Layer 9 of a small transformer language model trained on English Wikipedia (13 layers, counted from 0, width 128). Numbers have three digits each and are written without spaces.
In attention head 1, each number of a token's query is one row of weights dot the token's vector x. The head spreads its attention over the tokens so far by the softmax of query dot key.

Query weights of the head. A number n stands for (n - 500) times 0.00055.
q0: 434594546503423446572481631428382569502413407512458616572406488566426463450310568622526480717388436388648483460354473526482585646631446546493576670391419609541541498532559418393418572584353427578532453592545517620449526550527285435505559522439549532533629544617565615620441422500548549608594544547535483369721473571482523502597544587493505567507500458584600461426432483444567437381488
q1: 581550291554376575626356346485540759455358473389490411500465432572547510298444589483591420503475415405572549594487690326479472633624406466457397389484472603513506625329500557381588523682467535648480441592470398378400459738426355430427755646497593503642497561580411369435728723554530391676417497407438790686559539466324351665484565510307559516567451540612584446441641666512477503709629
q2: 550441525717500534594753432619438497328516497519686576772415546571491513528410434535360598418528481544500545311487414586404543188439506500521439413590347571535443552666497419687490438506389497385658389480612532485503485591525601340531411474644374328577519389520571473606488519512660482592655455650475256431529510189377552434522545386534583458314636716675650339519595541528646346307467
q3: 739652511536534347473489556382379279614564361461451549658497508419539468565454449562512353361338535455413491400488531454546613444271563524343472616489497569489662617588470539531485585378450471480506562500636531542440625362517559390449414512281517543587383537589485668552414417312554519459363610567356665472538404685446647523494592560489458520540445481719302494370482336461512350544344
q4: 463295592617513568426696329518441523618513639519532579560472579537463574506439333541260598362631671629442637469539351565446488319316452661680558577553481500468290494516549475481542393541490475376516445369691497423592577523538686535371353384590362516493497344566487480571343554509643426372645510705429314364429468232627556500541487323594574468497675756630443311458575585509633518316396
q5: 556541551417444343390528528457287391542590371461463648692427497398558420492331430518518436438492394599371528475454401356556470418385511530422524711404600574480628575728489556655408590369399469442506439533588461478373601401649596438478460454455437528470460548576379669577322437201550481436497684597423594402526529641633587494565540492583445434520532514713455587471512321340471487454398
q6: 497673447451391490602241519395541388557459286526453440237606449435578537480493705627539397452448283522574430532544707449579365727598520362446596399516477461583513660435497602507564575431541620461381609430472655532407558462503360451576580618302552530504445553472592511392439668598347513452444537221494662692631534712465627569523712612546471547437473321208326629473329681391286452787579
q7: 335523490453537505616458463471495592523480596535387445352580526639456575421642463435363472495461508336355550692439580438448389588490465680552551497612596502473585390434551473435607421463605475500421515463529463444577449541408423460389558411588587583413595355633431334321595503718482471503622500516515401560429569393484382470565381356434607520634533514360505542419497554563411571457572
q8: 481372485714405459484745366514327625500463453435621503462509414450614515485378375614324494453714335638391596366692401422378419265503584456472555406485509567598364534537454470539555457441347437389500371412575473338512607475640522482571575430422483470736552500497506516576381503386713474460485506388517306470406482525698645515491518473641613524336762635592476408476596506442576486321355
q9: 533710545520563519574427591396371454478552324503435485383799531441528568538295751670527559434619190417487448509471561382639376653480532324442534558350550624630473588533522579653663775319487350378448553567689557525410519362592260478560609432400581641507575510507313562497581548519440568523478559438373694478519480727409536651487607627657522366335399399490358618494459510432441592526520
q10: 400565570554384464492372461613508642610335378478385504464540409704511555633794252536585368667507590585392459521649595556500432557422507652337406277600590610482708582346567634328526346489466742475425553566599289404416564391569545340478662533470624445674526445603695351070372688489677596705456429264585415715344609519662579442540608453424635351620605489227485697619516714571380497470572
q11: 378361713626572318595749607372345395560350548428547494451593411672559678369659536663157527452484442469500517315558393558402539348520440616383625618584533481397491340578461441527520473477326397396700671437486457339573519452613627583457590416587623547493531487444677554547380373549573316400580341550426352410305493399420534516606342371513772571530558609605527222628628464526534490334349
q12: 612870448461401565504323543475401413607511239544507627445548553428551459522466570488730550508562511620718563428538493444668539423455493539384500391381347737467500708561496668552568644320439522565575789605481357539259644249467394427485418650340536467294523522461572853436543619398341751692574647468400676533537579542488390540334732559573414146408394461194470456650532427536341613549709
q13: 390447626518477407486449679474647327745417521621414331557574445782334674450662635603539241539174573318659401510445650806494546539521476583439569562477607381439558427472644534442500410581730514543414626385320665487510375472446615557279561555408349432550472493578552409332395438710632405338304483584464582655466462603432339493470579338390599452514500507472510378590420574516333332586612
q14: 705550589457639540593485522564710504637357569533656592573269659543576418308522529235294569423410564336598448353346530408469471680605362473587631653759699285331660496466714511563406523420564600659365549461423559557677382576482489456362582466463550444426553470465572378556400634391388421340728418484461369595672617573330508438625224419442704643845594741541734504466275339454402521339352
q15: 303419296626458478438674570680436602442616534462435460529532382513516324634411400349480547409506526494388712604549318736448563443589415476577420284386427629748466434374437532542467490612503455310467427678547613575422541623387596548714497356572469542674636503611440497379667565668402707460597609563729454635474358409534473522364523391529481427374602659222647542605538571619599525381417
q16: 232394496615455496162342368728492615364496621504375421325511446460430443674489309377235601531415404535534663504439530614422610559389485616728508393471574463298432265419507485342542269563396553338512558623574519434541482477369585649641424462413274655631461481633612681135621432615441489523564599690558450556409281355694465422406515317426522722695427612339424552527778373776539618240426
q17: 451385374455593500442390358308614288594649557535726530469379553235385385272197496406393699749696496591480449626400295364537519581592666404478656250527620458418526460476546558618640299403387390577648359438406570336524687621461476570609295719551610409343556535394295761841607417377632606524437600690546305301325725676583375318492436535620523344359588515568543461348815251333492541472516
q18: 573704149307403417638549616312268383410391385335504738419524700644612294765550630442723546462480529492703484325608500278527405415774504755283561471440279631423373433517362597704279738403437398544600727603771468579365484429577395383573533545418405471586487451526504426578409582368603476741386363404282612276578663423539525665463649601504480246151675582521484508682500306732567628492655
q19: 581951788288352446459197584599620526736311674669366574652509632408269552525592479407644248429521408302605448630452521588841542593452275405675445539584833433445508566531546530466430377339680479374574570455473479355624521619816592428483405669470571534505526401594522321361250630424581488265432365440512491769578763518401319555483634440769575653734683496531353722748239504426202569378315
q20: 504305347339492466372430389541423791253592419438539601384570478412542366600432593776677669601661536648492827565536629373259318387576634678648517453317661553484511328544413365547468440450456480424329384434488446591457492613270440729523429536575602665356120461561500533717561366477340579520442695496436108578358232516701335400383425356546382245379568579616496516647671364700588433500653
q21: 554488780612520542375366558765500407630536660500405564387637424338461572469291473491351581525859367569496504381480350431571603537404604362436585596392562603539414641548523683307532605606431622327516492554873602343461622114606334696492468584210382833429597437479617593265511389492442500455280712462366540665308532615666382679618724382698489540712259364383528496412454606633601571356488
q22: 397327549492541551365372640514562350285809453407504471526376373404367329548362582356278551449611408486396716401358296533586398359350542568568423641636467723553671496523405638602527558552539564305358523603845481504168588337304608436500640401720409492409600595567635346504522477611611569492410646804339645474485245630746496600323416283485548481496431304627386571508407235420458590450675
q23: 285456420412264394208228451488431350529431160628348588661596520316323525702487546555390284700582513442406407500555492600699467552453606487377356525283298500642452449423326566626376530384556328262543517482792275520139667539517560433691525670365492424487521668434710464517602741467773776713546683586443662450377551303619258715584819571426439521195367391260445458496626546468616488700647
q24: 670599552634402504534381527481644613440358525488196424480468538616488428570460224517162668694185625353322480601480595491447565541318496681410687504577508434611665395463504543460294394382553433531739565910327409373325442537603504213339540412396550600483533468719874759404666488547625377660460508402458761532673334744613610523623468417434554516678557336334616571303322701469459428331578
q25: 669644880679535554567476620504492476587290545469568583543272576546419365360580539156666443315434411350420552531468575539335293721428325475451360496627667508280526629346401516370476779488553784631448496725557221508630565419425427422297397344504649389367561488488451335540550592709479496214425456721397480476392383578247431648188252677492450677339464378581277445464563531390383504424264
q26: 603594212617525538505273341442274640414373335348240758428799356404273647496491364505545460478714338619491621492740362402439529393465738850415385404232589604376394579360405619436535272687491624542526522717732402346346671248393571406479293570375321573464496414773478426617567561711617529496320814588421600564522324482649341631659748679530442400338592360224539299674537530504267344596681
q27: 601656607718546664285600573586578431564613808567413514479450466545405392173591511519549563340696511520525475667624489368537403704511240564520400500458535573390473281654638514436496526546672679510529482470422674240650566691493162465500478547619400583553687532660335860496580446461496486330400318627625627165514474642477445482379478713444524613461445435610471500489542312517573452485449
q28: 270227292634519470533431387611651437539705468337597544523573452545410376648496523483310413616364575560500833504430646437460746432445632500515413671320421429439449480614429519492394595580638373436618433715740485522288418662189457660584686453422351608196409635335398492694560484262314720412454707579448289485605402367747445447304601515598444379255488507252515511609545450671583456312702
q29: 394470449492379672523381641625657662533574436293613348528601448465744565752408547547705582054366504510606558606394619582391517433445292622633535588570776458407422511459479514396537452700530504553408530508309418573514364400435633446742594471366556399496430486406504477318297587323542650567525434426339507662573430451356370614457610493436423320299235566448442633705454471392618782570648
q30: 388616413274461512856551516462475423568476455492872504618429607519449536305476476357220664385446613419439440496654468496421642661169492348545670568376590380528846374467469684583468337575431536690362524517261449573385238565484427409586588629628400432446398496417244491488735400543308331508642201624604492377524480749321369265199379551336415480575597676354808362577530417469484451585504
q31: 473453489516544631535470591679353454470725465629508568179493468248643677401542778768288338609467561476451496609527571622352609477561526516461396451358551525782504519595363552336511527622343638423295354449298411572444576400467189544518444583639511410504515515769779820451562222522488540438604371348370579203417710582457454555515526470280431371530420536462357522701520315547657464621646
q32: 281665618519373496387661313507546631518500599616693423605537444536500407453455431608546754340547612510579385342291640496503315336560329543514401690507587197639716402763681525445642530708530559522470413535229558390599475704610462515482522407800674437442425640354289673478557511424658507401643455366489481577586594193465455475555653361648621623654612429710408624713583598500466672556606
q33: 271608400294492488567544372450644459468696533559745709516571504457457420265302373487492521426508362507378464481362408150455492339301528251289427456508390492627353472435504299631638635405598345516390508605442690678608651512512422575575340492396643684525382732500113385733407681230558303500611686740342641444641390616278676433397560761539380378643476423728296524229445476377451405536520
q34: 598489389405678618529441497460350384445627507701469374524417527426266416442641455613518664486514454430539604773370351436562507342690598408611307570581548356493582239355640555562370234575479365480394461631331710829455581607366322617445493546646507500424567535341574696315712671524710580446593620548627461583528422413416482299421475356571530630521401510412347472328374503463624470391422
q35: 357492504430701630535666569550496636644485542697664320453607489551674504471372394524543485565714357643316690590624604628528511630594370574567223451586580493566462443610536493474319655635371374507602420251546496536563679458172435493285500500530532552543258315592311488403507370391481632653574462448575571375825602419585428562743683643507328511596715589451782500665393625318712384605629
q36: 401462820504636617466489358364616400438541394647690497529619528525720229553393406488317395590440685527637306472600518220411637515441427308572601628482411430316531441511525554333574671511169449337733489473508302423583799354297649435400566566679373759473392434481322469427504416628405532722493600512493434619405671549500455389377375435678546437496507497574259468412504424364671580555384
q37: 545482397761633269208525458609427536362231677321811605472680592476337607538536546269578548426580569654403593472468330423490428562688629451547568446780274600546373337362473412635464529598395645548634744567415542631429421573334536595458714482557600511623529411470475454500486368684496521581613529530661568595525427411630442524496364697413435323620399432627457549324780405415580568641551
q38: 758477369744493355309453521604331626413203496575427493335417434479532500368511450394672534786390603570419602443352504681370500477448445473586449595465511588392582633522535640276644567496645667645729597485395313711779426455558679331457533372602282496347619496670392127416380463486508412440475725438430603370493515375439556496583639496475535356486662354581489291478624662228559528408552
q39: 324361700591674618392406477568597356614388500492453747465535553454531299600580726675484439626427488569516504466552414513418591642388279841389950476378642325547400312604364407437520408380359167588276552550504519572429565593313242380628354496658530516739689472647624727354374614681377678577434440513515579441595151639475310639606540625477466305636604523484532477424592345383512317297544
q40: 643299518279407786404517384631670654735532489642419537379472510483469775476653622405393493605593350555528553439511300329460456438454504541530432713589614503427490357350561528538407561590267675384432435378300566452560609561486248622427384411500547676400654468558289620500541370369544375315486415500544479594571368321334572548266652385679602614458361382450486535479680774490299634475432
q41: 646669651504573379295434504578516362589532419523578511584512448455542465702453508441239560508443595597599375364342430504606305528173715549460521547406424421523416354326567485589709444561357399307413775618589569534434297384658755512408671386629414769626512414528456479363598496378212294632790476333466363512386433193504273447338578334302349595673484396476254319689380377687405681437432
q42: 546504500309588471504692500234508545348371619471373444653408450413409511438462562528465614350685605340481493536316422697678461569485440234686710627853511500504483379326718303408523595467568356605669842484439581486530385549684360522496444489656514459333417578458485603534414522685376371634588365623493627386399538338333500835478650496714529338610410575458288654616551562486598313669656
q43: 504377546608692545355500373452594636450504544586811449481591398630515500253399470463239622650593609208333619452504439703565496374585227702727394492726702396451482562192353624576465574602543508463461465512579451445607500429344610440613538373312393691484516615766426386388448439657644367575515527340375596655369422285464669331439431485395548368580283438640557443597329319698153460635406
q44: 647746459456492609421880484305231462442593371606654551398723492605541412614538648577727628384492297561412592456378363289527584247706471452500527588456362625591253661551532463636593729254292301544694496448685405552425460270426283533590870328233584433374678575634475624291476362378470476727620593331396571529345301522422487578450726451801584272586504373610342360508230635420576630580543
q45: 524681504354550459321665387593508307407599480637648504173396744602304516439437515320285580552496410404496322350359388571526496740371586194577570562586633444343555496366571405446728536519314450142555306443384577377346593686496330446325415648512209589528539670480571409465541632311460642217373355686455414550508504625528369530650387508288747441676535656366430466418413469418271401594552
q46: 469279654612630560434496496496530332551646492670651605525333335678665607568489500687608459546629601588177507322526529504555450443686581465600543652372536631598490440597444431376463556478324580611604399565382446521533592639689579297457529681515581555492556456481530602456465548450757627284686396904631818231422586542385244651277430507708415452551534356653698362667391529472567531485391
q47: 368266476595453416550594554530370608480375443434460432613512553658562413643684535264575403713226480533528445316624433611481550410588373412500394460251709641375385548633530313779416311527306461565283500732541520542319454695406423398329429743329450484285573516648407669643393349771686279508618448530283548284711266545281536508465480461593469420320440655625520598364614203557637226596662
q48: 673848523638356564650393583552564374492453476538651739466515515624364434390594561692524413376297465479602647853453346738824377616461508431566384547331511429439820524543582561416520500652622757391473441451796198418442668662439543561458496574469690573472539651636374352710698318542641504707427617500578531362551303456395528712369617542526590273515571400598454515516525420674406581609650
q49: 474226561652493486667443493535719405359577582745427493351522400489274678542496547567424760276592533450474576637625471574626503701584667546575442536412560594479582559448368507518518393561478604131867348576496400287558552570439389421550493547304395402470459540508662427395563649511587563552536427365577795468573161639383570369403511736429402489375478438581529554511650771420353582368433
q50: 582289482567458313451677587606694229468587529444532476605528350386642378340532422407892269647434641529547339389464383766560555511583468414450645608528678483461735536536483412592482402279227511486435580620533493586606438617337398792605493597418644468743384543648435340625548489326511452584564478668497360479600435537634361472670450722375610605574558585529728394536576655579533544464536
q51: 544408500286542676577515519559567289588292576462543636481271518403586689587691443229197258496485379571305515317480485375435400556488411443573500321500696474431609524508515633511469304485500876463520595099536443474577586587508681397409346667342727427637512589560700521391489581504420611754557399430559854462360535652577405337715702489425414707760387493422539542438574549322253467480512
q52: 601512647471511293765604500467596599802623592618496644634562418500375695489299235344581763520833741761705500606378415689723414436630418385416388602681625763504632516425522427376512429515413628545638456622584165549349605428585413542580512500375556473500480461524690554371256375523553818544307355259519332619328646536459524500465418685371444378492449418488640435547483554575476548390428
q53: 198529753483555547424464390608604512432459442658645515480400627426704415307431249513327608683755259593378569312622355361610516272418613415492289208531268590536572434397450365524741430655221552457700751542442524473540523686624492723583516309726589315445574810304566384419473476449588496409456398302562439799423398412458632508504687600457671529644708581541548480463624488794385615317644
q54: 594346441590600249484547420500391273707472338554622425800492567763657535554504345589389613362634154579365402645436578661566443605321547554267320575648416583535596496568372727679516424755468527386428548434447609432356356484348300454650343646661296453377572594415296617532356343527610564480593500299250804492559508728758548496492516830485375377384456519432547473342392527440408701460508
q55: 715579496548613608492420883800480376653399654526492566447496463299403465433581417587548272551616597303473546392473660475482655745643335496305602589519485500352269695749592556530558562360523473567772527866373527485591312512701340636425542627515688619356625458357633606477537546653440625674515392365330377845461516381316539643473550508646552496496492449554511436581451273320566435593363
q56: 449347493279538350426490363483518653496622624431500363569343446469438278421347657549644619722623471555507539623610381530493503529496599463344568468561565435284553593518486690598336479535457524674471450341413448517385666572559536750452662553549476539625486384701446646511704444263225507667197457218507649371298622504441468579738511503651391667309475527589504577596534528723611393376342
q57: 483377378427568460315346560605546471549571348584520352380484683401532459152264387420607395534572492635388402528574309301650350715558713358350609389445488374318585488305410873508637537476529342520463504654534726208370610734638333403781296578234524565804596427411354679471433242524572425475350347496449368435504729678432550412386710431552678657391330262467443528347556387649567647665383
q58: 282642413576582171676500359496617500739647461597297507324504849648407576504442519669492508516660581546380481640589435660593467704577508508389435830301355518425790473349419489492446349346376511530446590316358662375705452769594702575507748481588581424388434477520399399175305733433484386559485631284584558636465566670504598575572335470359504612553261500465462477546407515496558569492555
q59: 582274238725463496346560500309539443436408418493432514400418443493691285632222504333441701496548672517599602387523189541217547675629353647429392621569346489329518408584399437713576672485561429727412277374364455391530609458399573437567425356492580647465611718344477769530784451698461435411631591544500341411530370465402446622474348385449296504619557457248346530595500404666607536451681
q60: 280170371663413604671445468440195586478579653584619542438599302525630441562661478628213652802587598619478634561421371628388475557579533445399642582550714321566406372508447711441556406529511485586477417601711548343555643883456519376489600466467532419581659441623477634716550615511597389420390612401404422511448474388605371594500410742420561763478549585421485416294551624315707567582276
q61: 618500485531507507473511302608519541660519553665548310457421417659575434450515453642447227508532437574511449496563159500582461714692441642600792786557735465666572507500454382431441545690719536280688347462553518412391398489500444565715635405442416485389381660458556558251486522269644300406309493379500728670434515508664526479420353468447472662514725448382423659540268396465541555787448
q62: 259391391451475496766312299576582586697706400723597528504354404414443356727398429678597470413393778550440390361598370627440484635607669256397540381377376606583484354629532268412444466259474973713410233376326417496622638297299466492719656390534394769597401698483461455487602593574707626530705560329731602366466590491592582665559547342368663713533692464265420583223478579589611336611375
q63: 255396558375515231682481507588559316458492484504326449360313643680583469651652397508508559727395394351570473870648200500344496432699504484482265516369598388428456414524585492324535441485559661271692362290476565377661493504668532637458604496461556627548567465632775549481396156526403437357534313512344434447376457536480689576458787382481411695412422515214666347504463386496649383551295

Each question shows a short text with each token's key, already scaled and adjusted for position as the last token sees it. A number n stands for (n - 500) times 0.0018.

Then comes the last token's vector x. A number n stands for (n - 500) times 0.012.

0 " comp": 486521564524508543487443557537452441533417456533461558486312620447716496415274772288740399447549541739451486623386600526664624543485448490482350501448472669506588448541501552459453534539462494
1 "lex": 514413443541477521551443458585511390534476493550466578410280628439686575403353789328731400515559619637451584659427635567565456552473410460519427492485468553517531372563400496482485467486464506
2 " num": 461527452545468504534462534552504473555496416564375473469432651498653524398342769344736404580572524617472516634490637577612534538511430571434432502529526690559461515641424576499529500498457509
3 "b": 444476399616518535526383551656499345508468386477556613490365588414694645478397618306634215520662550656483602624490604584617423649419445543438500431618413613526493542589553632504418525530497439
4 "ers": 473586493448487482603506445516511440495447405543400434462318687438696602378414792269707475545666643536508521612419577540537475509498342390484494539398402524435475393522453500528506356468444478
x: 632291345407535572342401443382576381349599354328682627573468298565582360497336287413490535690558512662608541503492426466496664444370503382617480438451459617498286508646446423495515500435251455448424470540673438688399596484532519564471370673451479547373529577480361636793582490366565505650498581504576511455347433542521506721531559273533479348338638404423378519647448494542588564592582
Which token does the last token look at most, and with what share of its attention? 0 " comp", with about 80%

0 " |": 485496533516489544493456546540445444524396480544481574504278622437741524401260801275758405425568596752437493623377572510648620539476475459505367508436492630507609436510524553489483531522470523
1 " B": 422657614523573503522443610519551406422446405579521585484522629448777466356402708308645218432650607636443555592474564527649534520466415459502411516443501614434563541496554577583430550612543554
2 "irth": 504534579569543487483349558622432370517492398590459471474459611479755578455491698290678471520563535612479585563398654492646531668549429440539431671558443555556425397528590533507378452564412569
3 "s": 450480531547526592544483580518516481417487419587480510527566625469834515315463736280575471441653627595542502599415532485582393545536483476517370539450448527583495446554551485579408444527437473
4 " |": 540516495494508509526469485569416442512453464555504544504414626451746544417255776306817421460640640719457481598382545501602507522425505482497445521477529539508549445505580558537536448540482494
x: 636235405490510537408528516544597484442485399411522599437647266485607505670451299470407349757501516541588616551496486365363544425398514506526415438687378463619425532456503474313557524405486508512488717537723514633475590365494631450481512489470476616309522503489591435712494561503469567953524648463433503558424397454563569542586595456548401398528425518501384402628385444554491397562613
To which token does the last token give the most attention? 0 " |"

0 "|": 487494525514480542498466544535456451521402482546470569504270628438733534391259786291748413434558577754432481628383576504657637546489479468502368516425494633506615442511515561471468534517452520
1 " ": 467527489409518533570496472461665463458546486572509491412509659410743554362438638298693365477585632650363554557530634589680554600458536565437506540375581611530569512619466537471547425429309431
2 " |": 486451494486485482527496477546480501507469458525502588478377600399778586418253753328763376503602613778434511562458575559653494579460481474506485538446522593401586466497527536522499448464451455
3 " M": 422383564611624630511455663509490555474447352597481598511563583448798490439410647294612270489596617675366601540419560557632513518467435495532437562408602684516525545495565508539479482535559473
4 "aced": 496451408556539589571396610620463389617528421528527509514508696480779525433353638157645402455510626723550550552533557481624531592461449497321415533487482601499419471562518523519459504585430379
x: 613437294298458636440487424570603499507562479444281355341602446521412592682439256587519282475514441696616440546454518473329504463303570495625456484483478539390096624684442510435583528463661414510408588409640553573536557395436610676347584522413575637549350539484504429500224508449515603432271546518583377520362551489496437592565745415626518368553602421697345421616440265441379507490301
To which token does the last token give the most attention? 4 "aced"

0 " new": 476500543534480548493468564534456436528409471547456587479320598440681510414320807286722404480548559746450510630380603526664606539467440471522362516430499657497577418564496531485446547500470516
1 " art": 480515545552493534522432543527478425518431428546467518493319594454719460393371791220724392497606574710434525623385617502650589535477452482484342538432461676491573399626461521453478507510492532
2 " movement": 529478498568442544517458540544481423533410448537442552506319595438734485410322819249731378495582572716462525632383610507639582549462424468509376547435462665492573398587456491444456496503480501
3 " could": 540520443553409510528457541598452400568341403509440621511244667450744557398323820282699321504588621738470531581425583497610581540475416479516392558474494660460577457497471519498476550485477506
4 " be": 495546427486401482586441523622425367584318353523426682543258698462754557374325800318733330553638621643513500556457597496583536488440392468477387514468444629495535424500474547509542550462481476
x: 644175382427470501370409515496526455488409409451564545542585354480556400589469229582424252730569475490585578486500319432533586470487569295490508466640567432453409547566583458378576584470466434558376607495735493581476666504478600450481409585426513570426564541505437363760487554562456583662558635555417556396411277456452485770474670467549343354333450386613413338611371537457475461475657
To which token does the last token give the most attention? 3 " could"

0 "ress": 486494528516496549490467539524467436516426481541473559502314605444717511405300785287724402446571555721442500636390594509650627556479464461516345528430493656511599406548517537483473508515475512
1 " above": 525497564544467603547452578592477442534455363551418514481323677467722500347336756263670368593658580647433464562413559488596494527502378466478365530470524599431482381499576448429499498496507467
2 " the": 506490490544449519517477539543489416533405473539452570496321604437680524407298812306726423446557565760440506622363582498665600530470460468517351529428496652490592422524508546482444537525472522
3 " city": 493522491471540497572506548460612400473427381568439454449450568444726431445485846158714343627608592588458457585326601559633543484398388466485443506441466557435430347564385436424453439448452517
4 ",": 505503436507436478534470533577465421563373437527454612551311636444723524404293826280722373461586600764438520605393557509631574526474469460500377546452478633501596426515514568500474529496464524
x: 621198369473535588366429545549514425415467405367582528491659319504514481561547281574298341758519482489592622549500411364484499467500559350506522491602478406504361475436593459373580562476410418572403732477740617544515531492491572462523454651481535610391574518574432382710373589492461562751570610546407522418408385446492430712540714453658410353402486508625434323622370470441471333452630
To which token does the last token give the most attention? 4 ","

0 " h": 492498546520484553486461543526451445529408481531459575486305601446694503417286794289720396436559550743438511622390604503650623556479447483506341526420492671509604420554493546497454533516452530
1 "ap": 498556575563517516509382554522484350512421418525593540505428584398666462469381765108627305531624569651410523593422688525543526537401483528533401552574417655499492386629514562572350495543407481
2 "pen": 488474476491509479503448508538499422597451503462532522478536600434667570454390645340669415605564568570568450602478655563658526539513380428570506525538418603423504495625493522469470489514361463
3 "ing": 545539502474493491482454590620455420535395405543502592460373676450732555424386729210712414586626629600477513550445653508570406523491383415545448535511447547441516462486532459423452528451454482
4 " in": 511512436508437494538478532592491420572385422515415617533344604453697532425323831275697391505592564723416470590423582482655562525433418492513399528443490651494574416498506530523470534513503513
x: 592190388458498617354348461546549405439513406372564535500626421519525460575478299510308349749501450510610576608500446347465571486489568320527517447687480396505350523461565444327540537477468436573400632476742548584522575460489594418583466570465481605342546534564428343797427557450424546749494624559445545456359392421516442696538695448656403418342434549626444365559394498432466342462575
To which token does the last token give the most attention? 0 " h"

0 " laun": 475495543535497557489440544527446433543394468541485573503299626447715511424314804253754403457563573724471492628411589520639613548492456457489380502440489651510587410588510548465495539514450497
1 "ched": 497471523567462565492446562568425408555417449558472624499277658416752559397291814264739373479572608742473486619431567522658563569486434437526394548466470626452568428536501521467474544493463475
2 ".": 510501496537451522514464535553454433559391467526472603529253644430752533388270792277725415423566594760444512621380577515643615548503467460509367510433505642508601435509514545494483545516459528
3 " The": 496475456537457484531513574589527428481368396573437608457369631391697541371388761260716448534593636801410552597388538482646537486458495494528338499427501618489529442492517485554396522502490518
4 " fac": 550401465566612657562447590509484485514479262472451412486617526505849465501558662263689390498581568768458567613371611540520501533475429482564435483524458612528514509537441509506431577558536489
x: 447534379335431608456365644451629491627472559444480333317451408407470491628452622672203247730556423413552515465477651368436481349329714402462559600519514407615497520443670380587535308394446490485640529580715450543495447290575573532608453558518577506304436535612328522573336435305291572457381602425525509540357463501446367550587568331659490576572624404555558439619318491541445353468591
To which token does the last token give the most attention? 2 "."

0 " num": 489502542534476548490459554534458453526416476552460560505302624458707519404280788307733408442554547734457501635405586516660624558491457497493355508434490666524583431548494552474473528515460514
1 "b": 451613556608512474466413609618458349518488432544552610461337605399757579387314697273661233461699512727426590669432570614646437655426435547493424431580423647519455487589518631499376528542481482
2 "ers": 568466447497476490581472487521535447452452434573430447457362693400745578349369781250697469520666656605481511589392572542565462542513353405494464564398376515441489375566456507522461355470418441
3 ",": 510497459535441504522465537562456429547391459542462598538307631436725529391276815283737394448586603758430519605386567509645583528477472457493366544439482627509598435524516568497465524505452526
4 " or": 495493493532496491522452499554427413583502435612462618573428683566697561337375830350739428496527616681487520561520541488582415567483444435578513572486546646433463478502512562623445487507424597
x: 525215488449430623428485548560693431403675451406525668467645405455516440576514360606491204695434601499523554617504616495515455489408538485563440453552616673612337437520460396312491470464422419384451553461734441571355801545522595390565367595523419589406565536541411382779312489484407681759528655606508468499483544416588414718540663357558540368458465518518468444605517486561490460489650
To which token does the last token give the most attention? 3 ","

0 "str": 477492536521495559477456542531451442530418492528477563508312586443708504410286770315729420429570547728458501633387586504650625563477468465506339520410485654521597426549521536472474529517466523
1 "act": 526480440505497491541470446530439431517548502564511507427345539366671465356359786262748493504618608570492584640335629637564521580501492413458356490471452612526464406599447495496451496545462594
2 " br": 407501538556614596562451492446570491508565503386535503420673523468650420517435718370690327487589489663439478519397740545615451539439476426512450555452546635505480466611493548536487502540407537
3 "ack": 487513390566482530580461484628576485523525410455412488461489620453570513410478659382671470535598660698391533580452689572525441579437361407467363644572332614398509514547446473516452466503455518
4 "et": 464558484437498492546501441466544448467524471565475388436411629429646587437427672335757419574694559516515538659419676545578437515483479449480381586537389598494527411567401532524415475458519487
x: 455482250478570615401482524391564454451582506286715663514526368477706321436423478449466451819646486509639565420498378508400741571356568435570477341296328432467348588564453444543495403486314502458472493480635443505426523532555604567608434565441513462460533377438530455624511416352673492734471541644337382465356394431660588785456426499620456351333601489411357562472418586700477636406508
Which token does the last token look at most, and with what share of its attention? 0 "str", with about 100%

0 "emb": 490513554518498557476454565538452425532422480534478560499311601437714488400308784271723402432570546735457500631389589518650622556477463479504334511443470672513598427558519543489470533534487499
1 "ed": 508467519543473562471440575558431389552419450555462594514331642455710516400327824273715403488586613728495481614424574515633572538500418435524380545454445602485575455554516504505486552520490464
2 "d": 483499512506556540525394563546444423545513417575502499501504575460705486457471697209698349550608532571536462604369639516521573486506414440509396552522399612570569440494508440577375540556543441
3 "ing": 523528464458495465497466538526493422471475462593482481512408649430733537452405756206739424525663577589470485560423615529558479508489408445527360512464389544458503441516536459466429465479438440
4 ",": 506506447503443477530470525568464424565388458530456606545305627444728526406277813292730394440572591759431519608394568511638588534474469455502368537435485636510606434515521564498473537502458531
x: 617205390470514583381436567549517440411444423371572539500633325519509476551556271554288371744523485462602629551498404363481491454511550347510516486610488420515356475429587454368573561466417431578394768457748613543508541486503586455530465650471525603398571510588435361716369587494462547734563607536397518423407386445462429718541721450649431342420478523627436311625353471453459336442630
To which token does the last token give the most attention? 4 ","

0 "1": 482494525534482546492466537524467436513412479546463559492311614442704528405280776302742420432562556744443503624386589502650613538477443482506369516408501656508597415534502550481461524516443519
1 " |": 493486513537477535508455535544456437531394475539473576512285616440730530403260806281757405433571589752435484620380575510649615532480474460505375508438491629499601433515519560487484531524467522
2 " 8": 435478519619490567621497551462512463428465468525471527448575587339665553405398681252768389451601534625365540539356560533584439568455399455479429588434539638536505513508521583468456457505359537
3 " |": 516505412563496502591439478609445460537377416475454546535390526449655574528340751298748387481568648706467500536409547480506449500413452493454511509543486570457494450472537575515517472583467560
4 " 2": 538510407524419510645479506609507485543368416525417576469500592322650642429440625266747474431578615516464550450461622521549401530474376484418506533486599601579468382544526548561427483548349587
x: 632370449514551648378386528510544450410609391374570455532639324457529625594358364588391630580414497413497585617381672491530650513386436628738434500409419442644450558597517416391656577519708596437563523379699619629433605525521420548518816364458597664432397522326580543513471482224480419442372683521313385539570223463418546593448641383491410520383468379364429245449507622587434529540535
To which token does the last token give the most attention? 1 " |"

0 "}": 483501533527484556500456528533465433521425476549467564501303606440712528392297797297747406435573567733455512619393587515653611539480447477500361520424487661504591427542503544479477513526459522
1 "\\": 449481471552520516512434467569476486543449480495516531479372682492667513336399766309855419505633620677400571598488626547647513496434479545487466543461484639490551430560491546551468499552465542
2 "to": 480522474593465576650381579569461422610469383522377496553434575458676537430470591307579353487589585526546561581484544578667435536378379407304482569554474683533591423557576678563493449562455488
3 "\\": 478430489495532565541421470551412545540455469506553574468475616496730558294436644406786398527592639546501544558502626514633386454361497638497577477431505553513561446540604612500449507458487461
4 "m": 528374428556473646636470599589472554502447350550456516468527578439628467472503606270613346550602553507399532619451551535619466410474435541301451475539629690632518513638638648461486477562506416
x: 487541664486468522387427523428457243669545561502643741562484252429518446404581455382602439731601423810462487567583553458440632297536670503458479571279572625244251461548453474303510537482606463452497423682567512560607461445484575537674610495466398598468469424486524481571561494445449433567343567437421325735419616369384565611614600331595334442554512624501346408410376609357377282420664
Which two tokens does the last token look at most, in order? 0 "}", 1 "\\"